Layer 6 of a small transformer language model trained on English Wikipedia (9 layers, counted from 0, width 96).
Take only the direct path to the model's output, skipping the later layers: a vector added to the residual stream pushes a token's score in proportion to its dot product with that token's output vector.

Output vectors of the tokens that the questions are about. A number n stands for (n - 500) times 0.003.
"ated": 356 566 973 347 625 779 674 469 448 659 379 309 554 346 559 416 292 676 323 471 741 586 589 580 360 414 382 687 303 535 157 477 461 164 271 454 428 422 569 415 652 541 407 411 657 625 443 505 354 432 361 438 340 510 509 625 640 593 403 592 643 636 705 277 460 375 548 523 893 687 547 664 693 786 394 326 821 636 487 589 420 571 368 377 382 550 576 310 224 343 569 653 477 364 538 331
"0": 492 463 596 492 515 475 521 345 557 383 374 291 615 447 506 554 615 530 580 449 426 620 581 553 579 395 361 471 544 689 724 393 612 495 439 374 650 381 572 535 594 327 572 393 563 622 434 633 297 499 484 455 463 563 633 431 741 510 446 435 460 629 502 630 473 549 384 434 280 606 485 673 669 564 652 506 535 347 293 553 319 592 455 546 600 488 458 450 405 605 261 155 254 657 626 615
"and": 505 657 329 516 772 648 295 431 344 582 473 584 516 433 429 566 435 772 431 524 298 759 430 509 406 454 660 508 321 594 272 561 670 198 329 598 501 384 473 470 379 665 683 442 477 505 467 528 409 424 471 503 399 636 511 715 583 363 379 661 646 320 499 615 495 698 492 511 713 545 720 633 337 416 636 681 376 403 695 536 500 596 227 333 393 709 535 331 339 597 153 407 590 629 508 349
"duc": 842 339 493 100 359 740 634 546 686 940 527 630 304 664 366 209 207 637 590 615 632 462 513 691 356 666 429 594 442 713 303 505 688 455 217 492 672 516 457 287 469 339 353 618 423 765 560 580 593 767 606 338 459 546 474 509 872 540 423 572 449 788 718 495 438 302 540 336 359 352 260 638 536 630 381 577 740 331 89 430 800 443 321 341 495 534 553 448 420 370 506 580 520 474 264 219
"ters": 624 66 428 441 327 353 779 370 615 809 586 488 657 307 326 533 680 541 601 187 705 390 279 715 231 659 494 644 453 513 483 538 718 736 133 333 642 350 895 499 499 366 625 523 405 656 251 447 361 842 644 387 836 437 458 671 514 483 359 495 366 662 473 743 461 247 564 401 348 530 624 703 356 692 538 792 691 376 310 425 675 216 413 414 426 742 533 349 653 269 561 469 29 483 504 579
"′": 582 505 356 494 441 571 666 651 544 733 445 300 675 719 363 532 554 744 270 172 580 467 731 330 518 438 605 573 268 808 483 752 542 363 546 621 774 531 707 649 321 440 695 95 260 798 307 690 781 608 284 398 399 630 503 621 363 516 463 461 625 876 175 551 421 354 393 292 435 287 694 695 493 712 370 639 463 201 292 553 484 712 463 268 300 748 510 365 286 560 200 348 403 552 633 410
"les": 562 397 567 601 499 712 652 516 792 616 673 428 396 620 420 493 267 403 643 226 658 409 452 670 162 776 305 612 715 470 408 274 491 609 134 512 370 341 925 346 499 411 548 539 412 949 315 425 475 540 268 466 442 602 581 456 802 446 204 382 249 406 498 495 454 348 454 426 504 725 562 457 453 707 563 395 614 552 471 246 619 563 786 434 690 567 405 706 690 360 535 500 432 466 452 334
"che": 658 507 302 520 468 705 745 420 560 466 574 369 397 875 408 372 807 569 670 399 559 222 463 598 309 551 386 804 521 317 446 672 600 429 405 370 672 394 710 227 88 528 478 691 532 491 167 669 254 729 633 442 584 356 623 634 415 513 459 441 588 556 553 604 450 371 601 583 456 415 659 731 370 489 451 392 446 301 514 462 647 480 326 341 424 667 507 556 619 530 586 491 431 525 209 494
"iel": 613 188 863 271 487 304 479 676 768 485 630 444 502 701 353 213 546 605 344 308 388 663 433 539 219 432 755 436 453 525 323 561 520 465 395 511 780 294 463 602 320 508 845 553 520 484 542 715 458 349 565 531 731 416 749 680 656 445 314 549 390 606 626 469 471 549 362 403 664 726 624 479 633 532 505 594 430 238 225 110 468 458 669 547 587 750 511 320 589 543 338 458 436 637 264 320
"inal": 344 199 680 326 500 429 524 604 673 527 648 297 245 411 325 587 389 544 586 467 586 444 767 709 348 627 391 537 693 435 608 549 515 424 85 619 429 301 420 655 310 458 883 283 548 661 219 784 530 762 225 721 609 530 465 668 427 523 272 528 319 417 761 478 463 572 435 414 571 507 530 764 790 508 375 388 557 751 460 248 362 591 775 659 309 471 332 349 470 559 488 559 389 619 488 420
"ap": 487 529 599 409 497 524 555 564 488 572 367 385 404 763 345 593 268 426 368 475 421 642 355 568 325 557 853 470 579 789 422 596 406 612 478 344 435 405 415 481 474 504 251 472 284 500 576 347 340 583 448 678 330 535 559 396 581 534 438 569 781 391 578 566 506 333 458 702 714 496 572 417 556 462 593 415 634 433 602 448 613 619 465 567 551 702 645 338 247 497 476 364 538 703 551 300
"ampions": 485 437 405 470 390 252 724 605 537 704 560 158 381 687 267 374 522 563 393 144 535 474 611 636 369 705 535 760 517 704 336 498 654 306 298 540 579 375 489 569 437 241 762 545 217 651 315 698 651 643 285 668 479 658 636 286 598 455 288 458 549 582 720 277 444 640 492 282 688 529 724 714 527 421 500 371 434 590 643 530 489 412 236 337 736 814 456 358 436 567 534 454 455 712 470 357
"ween": 619 397 357 299 262 332 724 443 840 685 580 370 300 419 745 380 493 531 156 237 826 340 294 494 358 807 620 829 410 826 123 776 814 444 223 369 598 474 810 345 341 315 720 277 387 678 345 668 644 885 531 569 771 583 361 588 377 576 421 715 669 420 747 359 469 541 167 425 594 784 850 634 312 696 368 426 564 56 172 131 659 418 562 97 923 803 445 446 849 326 445 369 247 492 505 328
"per": 631 299 366 717 528 224 731 291 738 496 613 384 380 428 511 545 345 576 552 425 494 301 346 817 443 963 228 661 251 508 301 730 750 555 249 698 753 354 872 435 449 358 447 437 281 398 277 464 398 590 419 537 380 698 455 648 616 341 451 632 637 636 327 482 455 378 483 530 334 337 567 558 620 467 669 629 569 626 433 403 753 558 319 472 502 534 472 632 573 556 518 428 552 573 283 367
"ial": 550 517 716 530 411 419 478 661 457 508 909 197 523 369 597 514 363 548 243 669 703 658 520 694 227 300 649 570 617 303 696 594 456 607 545 581 525 411 504 759 230 361 530 630 482 456 408 883 309 529 279 524 585 417 683 796 426 527 528 302 274 421 562 390 467 357 364 492 617 621 672 624 851 789 274 561 450 650 334 262 429 712 216 461 364 677 437 404 327 411 359 342 283 628 454 482
"enn": 507 329 550 494 408 410 364 724 696 775 763 383 443 443 498 641 299 496 404 469 730 621 342 212 372 705 454 543 206 615 438 531 457 627 222 733 658 313 231 512 675 430 731 379 481 625 642 565 481 646 353 418 436 417 654 588 599 395 456 707 613 541 374 593 467 433 234 438 818 615 519 485 518 415 390 291 510 679 464 261 640 437 377 449 504 643 292 334 710 630 408 371 435 454 754 605
"gh": 897 287 642 469 184 216 591 338 678 671 336 397 168 426 480 253 491 439 256 398 794 493 579 934 280 405 639 695 297 530 102 615 430 608 469 485 712 423 547 789 277 474 662 723 410 565 451 485 755 691 761 490 525 746 390 821 539 405 317 473 564 503 420 372 468 662 493 496 500 458 937 559 533 865 559 557 324 501 22 437 295 480 385 660 869 397 515 560 753 480 439 514 202 372 48 395
"ore": 410 561 859 507 630 232 421 559 625 547 303 473 558 508 376 519 443 666 240 529 628 599 654 661 295 753 348 380 578 570 602 385 544 369 566 621 561 314 430 360 521 461 742 402 412 450 540 316 425 735 362 888 448 659 345 453 557 549 359 467 286 613 476 623 497 528 594 459 751 445 542 523 562 276 405 915 623 433 364 116 657 433 633 372 460 835 487 316 357 584 283 557 253 394 592 480
"ull": 467 608 721 329 372 565 570 560 573 614 601 296 499 518 648 408 411 690 301 239 737 371 597 559 350 673 550 612 553 533 520 449 646 285 267 724 409 318 590 701 508 599 704 409 366 630 661 452 438 412 491 457 488 686 569 504 615 613 527 558 393 271 532 649 496 629 371 429 700 419 641 535 453 376 400 359 512 571 134 166 433 665 343 243 653 526 425 378 624 557 462 388 496 591 581 484
"al": 341 695 570 574 668 337 546 398 418 381 719 485 509 596 619 700 359 523 535 548 584 627 321 401 415 578 552 583 602 583 572 594 353 539 315 414 415 502 744 494 521 626 171 522 536 485 516 399 343 534 564 615 321 361 556 440 412 333 588 416 521 392 554 604 522 564 365 635 738 528 536 455 571 705 588 335 476 421 509 435 422 708 402 532 485 468 551 166 274 630 443 654 391 772 547 132
" h": 576 457 482 555 483 505 491 312 480 586 451 587 433 666 639 591 585 527 505 544 471 443 438 362 607 570 593 515 561 443 467 437 382 565 568 502 430 482 503 606 592 432 380 426 593 397 423 526 587 422 319 408 478 500 418 476 506 629 457 608 639 398 399 410 503 505 578 645 338 402 569 500 454 636 534 537 509 467 540 603 428 489 582 629 438 604 393 548 344 417 507 530 535 415 550 449
"ib": 628 433 781 319 512 379 385 522 439 768 505 631 446 319 265 386 431 670 311 381 448 600 555 647 379 581 498 436 801 480 494 576 753 526 96 527 458 388 589 297 432 563 552 606 504 593 494 419 378 657 442 568 503 443 758 815 599 410 644 552 664 598 463 262 494 330 337 506 674 295 389 533 569 494 598 360 372 743 478 651 715 380 560 412 490 645 549 420 536 620 449 483 300 333 312 411
"hed": 304 559 954 265 302 568 621 173 499 366 603 562 252 553 614 455 618 575 639 531 623 454 503 516 214 772 418 564 735 590 560 494 744 436 354 457 553 322 473 284 298 468 392 75 512 435 424 493 407 886 139 859 489 426 573 671 804 617 409 326 715 489 551 420 468 722 323 387 648 503 616 587 550 643 512 660 819 407 426 260 495 600 427 575 478 734 416 461 497 295 291 462 272 307 592 610

Each question shows what one neuron of this layer's MLP adds at an activation of 1. A number n stands for (n - 500) times 0.00092.

n564: 293 592 533 542 425 481 603 665 810 384 334 676 355 564 553 531 520 506 304 341 408 500 347 466 513 400 582 619 574 385 515 647 346 448 522 470 566 467 627 506 692 583 454 390 393 565 601 416 425 420 492 596 642 458 417 394 378 494 556 442 587 442 565 519 440 411 562 543 580 400 412 437 514 515 589 481 472 558 456 563 621 444 535 485 489 494 632 470 330 427 685 554 426 584 559 450
Which three tokens does it push up most, strongest first? "ap", "al", "ated"

n88: 703 500 461 409 442 434 622 657 550 556 340 465 500 513 551 497 609 425 606 534 503 591 467 417 563 529 598 471 468 352 626 506 578 535 350 462 417 551 417 518 585 310 239 322 473 750 748 476 402 298 494 695 478 315 484 549 656 487 357 332 343 553 452 438 470 370 507 385 517 424 704 522 619 408 599 530 336 705 593 376 587 402 557 536 479 450 476 523 494 487 629 516 628 442 449 539
Pushed up most: "les"

n82: 478 521 228 500 518 431 273 393 514 379 572 515 526 328 478 503 681 483 346 652 441 489 522 545 533 517 581 561 292 586 530 451 630 556 566 433 665 301 443 433 479 386 378 378 518 441 389 424 613 530 588 720 577 289 667 486 603 469 775 592 537 353 751 435 728 545 458 387 381 629 356 678 453 308 428 663 551 491 403 594 407 507 490 503 525 483 507 558 629 438 422 541 618 503 664 562
Which of these tokens does it push down most? "les"

n305: 634 610 564 320 357 547 470 541 480 494 534 452 373 432 470 533 379 545 494 530 390 712 515 554 459 631 542 520 462 536 519 368 411 500 389 478 488 392 566 563 461 795 589 467 313 552 720 310 301 409 500 658 704 595 594 426 512 449 494 407 656 289 434 425 479 520 299 546 300 445 309 436 456 577 456 553 446 488 604 415 456 478 592 598 433 435 433 522 689 529 655 674 576 566 538 555
Which of these tokens does it push down most? "′"

n374: 620 454 522 344 489 500 433 428 509 543 550 424 277 408 511 556 520 479 462 592 400 608 506 500 602 389 489 445 536 486 449 477 319 394 362 494 288 469 419 581 471 456 668 532 291 641 466 486 490 470 525 592 698 598 341 503 553 466 509 622 492 465 608 530 647 410 636 579 560 649 377 450 441 522 384 348 440 656 602 628 314 509 780 451 522 425 385 555 522 559 721 642 492 387 508 550
Pushed up most: "inal"

n544: 514 375 468 473 604 447 425 544 564 337 543 533 411 463 525 543 353 401 545 446 488 500 523 509 404 665 472 518 527 606 559 324 547 631 495 519 552 349 536 407 450 550 469 547 674 530 480 539 503 588 587 509 456 599 515 607 350 527 486 367 641 472 442 578 345 586 526 512 576 518 599 366 403 398 452 561 542 532 549 446 371 613 471 404 459 387 647 483 649 520 576 551 464 460 457 484
Pushed up most: "les"

n447: 600 597 525 569 478 426 349 491 345 559 592 323 614 481 551 471 510 377 467 545 476 558 560 459 703 572 677 528 352 517 405 385 327 449 516 551 389 466 409 523 435 676 693 494 510 557 638 603 510 521 608 572 545 586 527 398 341 627 428 925 335 426 485 444 591 544 592 488 506 522 207 523 387 379 415 438 523 475 457 380 550 440 512 460 574 453 535 519 461 478 625 378 441 580 494 587
Which of these tokens does it push down most? "hed"

n35: 388 567 441 415 505 524 479 568 571 391 677 559 640 539 540 615 555 278 564 564 468 685 379 488 580 523 455 614 477 555 556 505 600 470 495 610 679 542 497 462 478 449 414 387 714 563 453 488 370 533 500 500 417 485 643 505 378 559 488 497 486 363 400 387 466 568 337 524 500 380 508 444 561 418 493 392 498 516 578 507 336 485 611 376 505 490 519 500 489 516 422 505 570 525 472 526
Which of these tokens does it push down most? "gh"

n158: 349 453 354 491 709 664 542 738 442 563 500 555 444 472 385 487 436 537 533 497 440 561 658 377 493 448 347 525 555 691 552 425 643 467 430 546 408 412 567 588 554 619 431 275 278 672 629 523 429 561 529 436 579 590 732 456 560 459 433 560 472 476 393 466 429 513 532 512 382 590 524 464 614 584 428 597 517 727 399 559 543 552 536 395 423 332 591 369 363 343 543 469 520 366 399 534
Which of these tokens does it push down most? "gh"

n97: 502 561 512 562 537 344 354 369 402 607 542 441 374 526 634 552 565 513 496 540 386 509 512 474 467 424 565 488 593 480 547 570 528 502 562 528 463 459 483 447 600 340 410 413 344 458 520 520 401 589 478 480 419 444 508 377 613 556 464 509 500 490 553 432 690 522 596 500 573 426 489 512 478 587 476 589 536 447 566 594 435 340 531 581 492 507 471 543 484 555 560 517 531 498 544 486
Pushed up most: " h"

n160: 540 527 356 413 563 364 573 549 617 320 535 459 440 678 435 457 648 333 625 625 369 510 512 525 324 474 368 617 444 425 543 423 543 593 414 598 462 454 654 560 430 662 587 525 363 411 497 553 368 536 543 378 582 347 585 333 494 456 815 583 500 593 644 425 442 490 559 529 260 208 641 443 598 567 522 706 469 552 539 414 434 282 610 444 561 578 524 704 479 368 338 510 564 593 500 558
Pushed up most: "che"

n91: 475 271 648 558 617 630 466 485 463 473 526 542 483 677 651 565 677 369 474 358 471 327 533 354 490 331 592 652 559 528 588 457 488 652 607 477 452 486 415 363 464 452 635 517 513 399 545 481 342 348 381 427 491 648 465 557 566 667 552 436 573 466 371 457 444 433 574 676 292 591 377 526 525 431 478 609 631 522 477 421 434 657 543 530 560 470 403 473 468 639 456 482 522 345 403 628
Which two tokens does it push up most, strongest first? " h", "0"

n400: 472 675 590 324 415 381 429 434 692 483 598 344 394 565 541 468 635 574 461 423 487 528 277 395 551 367 491 433 640 494 534 324 500 497 823 500 375 546 430 637 432 464 654 545 568 628 768 673 377 390 610 300 490 271 537 578 587 418 315 449 568 458 407 497 378 573 444 574 448 579 354 490 612 435 663 693 560 330 400 406 517 546 657 473 540 455 557 435 695 455 544 567 454 479 497 590
Pushed up most: "iel"

n340: 415 541 547 513 500 376 533 475 518 558 616 500 487 552 511 540 676 383 610 376 516 405 230 564 595 567 503 421 335 250 407 607 614 555 541 576 638 477 503 492 375 544 461 307 560 445 584 548 500 539 513 455 320 776 511 440 400 446 561 669 544 555 447 539 397 468 367 600 573 564 447 454 518 506 489 474 548 570 556 451 439 581 558 534 424 328 557 486 462 506 568 622 536 313 516 612
Pushed up most: "per"

n571: 541 633 475 575 600 578 605 676 483 545 415 527 557 500 463 602 536 382 345 273 707 462 494 662 536 298 444 567 377 487 440 597 466 458 355 497 583 586 526 599 597 413 363 510 617 486 425 459 426 706 244 709 497 349 450 534 525 605 516 522 580 687 361 509 486 383 294 461 507 682 417 657 404 463 584 618 519 571 563 349 390 303 523 473 392 596 348 551 321 401 517 687 669 527 347 485
Which three tokens does it push up most, strongest first? "ated", "′", "ters"

n74: 480 596 574 675 387 639 566 669 475 706 311 618 467 539 435 467 186 651 722 605 430 289 536 625 387 521 414 528 324 725 559 439 367 459 378 479 300 538 486 457 570 577 459 573 360 511 454 324 671 593 448 576 538 493 507 486 555 465 210 247 300 420 435 503 491 443 551 470 597 468 582 503 471 535 597 587 631 526 724 380 371 493 443 441 429 561 654 402 730 589 604 399 481 491 451 574
Pushed up most: "les"

n490: 604 520 497 557 503 523 558 577 667 500 497 535 585 503 388 626 485 570 591 456 487 535 414 384 500 426 547 309 544 552 395 381 711 511 500 563 420 369 522 408 446 441 581 516 476 443 534 482 614 550 422 694 503 483 555 326 376 508 454 509 467 390 511 723 388 380 538 441 445 533 665 436 518 604 650 508 537 669 464 439 438 500 403 522 436 483 559 649 558 273 517 456 513 306 422 610
Which of these tokens does it push down most? "al"

n307: 448 503 557 486 530 577 526 612 427 450 333 451 550 432 563 471 453 509 521 500 494 605 517 468 763 337 293 553 482 598 616 393 531 289 516 673 582 305 582 506 554 432 533 488 536 459 660 471 526 376 597 321 594 408 557 658 559 469 479 699 539 612 285 341 397 519 662 729 560 381 585 588 559 609 509 591 454 458 588 462 540 539 482 497 554 403 342 438 555 419 448 500 494 334 354 339
Pushed up most: "ated"

n146: 634 573 374 221 414 449 660 332 532 528 378 312 542 293 627 281 567 671 605 518 415 660 595 329 548 600 428 472 645 462 541 533 514 652 686 487 432 506 560 619 649 493 441 291 539 409 465 347 336 318 414 458 520 398 503 521 572 400 553 419 472 582 406 460 655 336 444 490 328 620 664 516 569 531 569 582 337 347 507 705 597 537 573 551 616 559 400 606 706 465 561 561 500 485 490 497
Which three tokens does it push up most, strongest first? "0", " h", "ters"

n208: 596 618 378 352 631 669 475 557 628 497 664 484 390 559 667 507 523 418 566 500 612 418 537 530 474 427 357 545 513 468 505 538 508 398 519 536 465 471 625 333 375 533 495 385 425 571 575 443 539 466 620 517 396 468 448 471 568 457 312 503 452 520 531 577 344 384 634 631 497 459 425 538 522 727 539 483 438 483 375 535 509 371 392 587 449 519 700 566 550 519 500 471 432 460 453 451
Which three tokens does it push up most, strongest first? "duc", "che", "les"

n71: 457 477 465 353 564 424 548 618 405 492 520 464 471 546 422 400 442 625 421 516 576 479 474 548 406 605 464 635 525 614 571 554 462 493 647 382 413 465 460 488 556 505 396 351 342 487 555 393 500 467 381 481 513 536 573 405 420 392 420 748 581 578 513 470 582 380 600 614 618 440 568 329 488 430 500 629 608 498 543 446 379 577 423 551 538 659 519 490 502 606 487 368 474 551 427 577
Which three tokens does it push up most, strongest first? "ap", "ore", "ampions"

n473: 359 406 681 350 466 455 568 375 425 612 530 659 542 375 538 575 396 448 517 654 517 343 423 555 377 490 515 658 595 628 503 616 621 417 451 175 323 585 463 643 458 480 217 338 605 585 532 792 356 483 577 435 459 531 466 645 468 576 426 507 500 391 592 400 366 458 610 428 386 428 578 487 522 389 573 427 465 509 643 467 651 550 663 531 396 373 590 538 469 545 613 350 472 800 570 614
Pushed up most: "inal"

n271: 400 537 518 390 543 664 438 436 529 474 538 690 473 574 646 434 500 649 592 509 578 620 529 383 643 392 448 530 475 576 567 405 401 358 393 458 521 464 622 604 421 616 606 619 512 693 537 437 497 578 440 384 481 506 566 540 324 367 426 609 592 435 519 508 538 566 418 465 468 477 409 436 446 693 396 399 352 282 486 425 524 549 593 598 469 532 358 460 330 514 556 522 479 520 437 621
Which of these tokens does it push down most? "per"

n520: 415 520 479 503 340 545 554 407 540 543 525 512 423 369 458 630 577 519 528 426 671 369 464 573 342 554 345 535 436 548 404 500 458 396 427 420 512 458 729 616 543 484 663 687 735 453 424 215 753 458 485 543 605 319 513 669 500 542 228 524 559 599 660 556 465 308 520 364 627 465 615 503 485 480 632 425 442 530 663 361 584 418 478 455 470 454 612 379 439 398 638 506 580 328 476 515
Which of these tokens does it push down most? "0"

n396: 365 459 457 701 508 560 436 354 478 450 363 547 667 298 371 602 493 549 414 353 577 497 503 579 620 618 516 550 536 362 644 553 333 381 636 555 359 636 548 718 530 400 539 465 396 630 538 632 551 305 523 448 527 445 536 639 409 664 581 573 506 577 439 453 583 472 439 356 309 439 452 315 571 484 486 486 416 601 637 482 428 614 640 350 432 421 290 574 558 516 509 619 492 575 520 548
Pushed up most: "′"

n495: 456 514 477 387 686 420 436 574 451 452 567 353 492 573 354 572 470 553 481 451 351 526 528 500 485 408 549 582 672 546 574 529 519 363 401 560 692 721 389 526 544 556 238 437 549 347 545 461 382 604 495 440 516 572 462 422 421 561 470 452 510 479 435 553 578 492 340 687 437 505 462 468 513 592 313 472 461 500 601 526 403 586 572 599 401 525 628 444 512 539 632 560 434 644 472 510
Pushed up most: "al"

n184: 508 755 537 653 404 393 271 497 405 450 542 505 612 471 677 435 569 448 522 596 420 533 460 388 584 449 528 591 423 548 448 425 297 503 544 545 530 577 520 443 470 337 408 617 564 296 526 470 864 466 379 533 582 439 392 413 521 512 531 363 618 508 392 328 585 583 509 514 500 594 491 481 542 483 471 556 546 434 577 536 408 669 545 440 463 429 421 526 458 474 707 577 492 578 548 466
Which two tokens does it push up most, strongest first? " h", "al"

n2: 497 512 393 438 521 608 476 497 271 509 695 552 577 630 495 452 563 596 458 524 427 624 432 530 437 417 361 505 402 451 630 615 480 641 350 669 425 628 365 649 510 294 452 541 515 285 583 535 476 474 340 390 474 617 572 394 562 353 472 591 519 489 391 621 512 503 431 686 515 352 557 567 556 618 567 543 615 543 376 558 563 429 480 430 387 554 555 544 542 550 349 468 455 660 421 460
Which two tokens does it push up most, strongest first? "ial", "and"

n138: 617 622 449 474 635 570 462 684 405 563 316 609 497 455 518 493 394 385 508 671 551 639 469 587 415 500 631 548 428 482 384 600 542 549 543 519 612 462 462 310 382 414 538 492 371 394 497 325 474 420 523 471 729 606 294 227 515 458 511 584 490 363 602 454 605 549 607 503 633 470 607 567 513 542 472 472 398 441 464 537 586 465 497 472 405 474 479 624 477 591 519 533 464 565 497 431
Pushed up most: "and"

n215: 497 482 567 484 466 519 370 394 364 412 490 515 657 678 564 383 440 445 497 381 440 669 731 559 440 466 537 239 442 677 373 400 545 169 585 626 622 364 361 484 533 414 423 467 507 574 592 332 439 346 487 477 520 417 493 437 471 758 500 552 588 454 715 453 431 380 643 619 575 566 551 493 494 322 567 373 474 551 544 576 476 392 758 493 427 472 438 250 618 690 541 541 671 441 609 665
Pushed up most: "ated"

n519: 588 627 495 668 485 479 306 601 394 571 406 638 429 593 508 611 521 561 479 514 367 437 319 424 521 514 583 605 629 422 448 503 592 524 471 385 624 304 560 518 541 463 503 458 561 474 582 513 630 560 521 461 579 619 445 447 487 274 565 524 717 511 527 545 422 514 497 500 497 528 503 275 497 497 333 515 521 568 530 450 569 492 368 448 538 469 480 525 342 506 475 574 368 310 552 584
Which of these tokens does it push down most? "inal"

n555: 506 703 494 557 567 662 406 490 374 464 525 652 439 529 515 438 280 642 720 352 364 715 581 616 329 421 768 584 494 524 529 453 542 491 659 411 607 589 557 445 432 546 556 448 517 550 585 440 510 627 512 336 370 745 475 591 548 669 311 632 550 500 548 284 344 497 443 503 590 325 554 423 405 523 488 399 439 529 596 472 436 532 447 375 435 315 476 468 424 598 458 554 308 529 518 470
Which of these tokens does it push down most? "ters"

n99: 495 511 428 549 613 428 433 574 526 460 665 594 669 539 518 541 403 642 559 457 537 512 363 468 488 514 530 538 555 560 439 712 374 551 297 415 521 270 484 489 415 617 592 532 415 531 659 383 384 709 598 453 321 578 500 469 554 461 511 422 556 455 459 530 459 357 442 564 578 341 495 511 362 534 588 426 550 480 382 580 538 364 411 470 418 511 602 500 387 562 453 467 574 671 554 467
Pushed up most: "al"

n486: 379 503 471 676 642 431 521 506 518 585 500 520 416 320 255 582 603 330 555 572 453 473 409 503 509 576 584 614 460 500 412 481 633 642 447 393 557 563 585 421 530 484 453 451 394 591 593 479 374 500 353 530 486 342 492 439 365 520 629 466 576 533 633 409 650 597 521 708 627 443 398 508 434 396 691 495 462 338 449 451 512 458 508 597 550 485 325 514 389 547 548 660 552 565 591 408
Which three tokens does it push up most, strongest first? "al", "ap", "per"

n285: 452 424 560 602 358 563 392 557 367 332 337 411 509 549 551 497 616 357 525 708 388 624 491 512 514 554 494 384 302 461 388 606 422 337 583 484 599 568 481 424 477 348 544 552 432 377 487 536 682 452 419 807 376 539 503 585 637 549 487 420 350 503 385 403 418 569 644 565 397 386 513 324 577 552 299 622 524 524 717 543 494 557 575 426 568 440 612 721 663 553 429 375 633 544 617 580
Pushed up most: "ore"

n149: 557 536 450 387 394 527 503 286 658 448 466 455 518 600 642 594 590 369 503 543 482 596 236 557 486 503 328 377 519 482 326 595 532 679 625 623 670 512 741 376 402 497 497 515 453 507 513 515 676 446 533 416 513 650 406 404 503 461 447 276 477 469 437 393 564 604 546 606 319 558 415 552 189 506 462 571 413 471 412 643 497 609 485 541 541 493 550 548 428 377 487 662 672 638 589 450
Pushed up most: "per"

n135: 515 492 498 535 565 704 284 563 616 429 393 419 617 581 572 467 593 573 456 411 557 539 488 581 361 453 590 488 542 545 487 547 371 503 610 561 577 475 658 350 582 456 412 579 466 616 544 437 601 627 507 412 458 599 635 411 408 484 686 433 512 469 384 459 586 415 422 374 503 575 532 521 520 603 435 475 447 475 641 472 398 505 432 540 290 495 356 554 461 481 444 596 517 297 468 419
Which of these tokens does it push down most? "inal"

n163: 461 606 524 609 634 603 347 628 265 497 569 442 481 645 443 483 511 516 500 459 525 209 373 460 511 452 569 547 619 470 671 585 637 607 527 615 274 578 385 561 543 562 547 393 346 567 580 521 551 323 370 460 519 646 446 242 389 408 500 581 290 444 522 615 487 693 476 720 470 282 542 571 533 602 509 452 549 500 436 453 562 583 585 526 557 413 428 487 459 576 387 671 402 644 310 491
Pushed up most: "ull"

n78: 414 532 467 566 408 615 711 685 485 395 394 475 564 712 503 454 635 255 538 511 544 522 441 550 492 570 494 634 594 417 419 637 429 555 526 374 520 533 514 386 422 357 466 590 444 343 576 447 607 409 371 517 437 440 608 696 431 457 552 309 348 493 472 352 652 489 191 541 551 817 294 473 601 636 428 376 310 536 528 578 384 521 716 553 748 485 671 297 423 576 567 451 688 593 520 350
Pushed up most: "al"

n527: 534 393 459 425 519 583 441 385 364 287 517 561 523 512 661 484 718 407 612 550 371 285 266 497 613 597 579 473 488 455 619 517 521 535 414 568 566 624 521 475 453 397 517 463 582 309 402 553 359 559 533 472 373 512 359 651 525 542 676 503 312 526 612 565 460 328 391 700 512 402 415 577 503 642 464 561 337 560 518 652 618 427 552 569 494 439 431 602 489 463 470 592 399 487 622 550
Which of these tokens does it push down most? "ampions"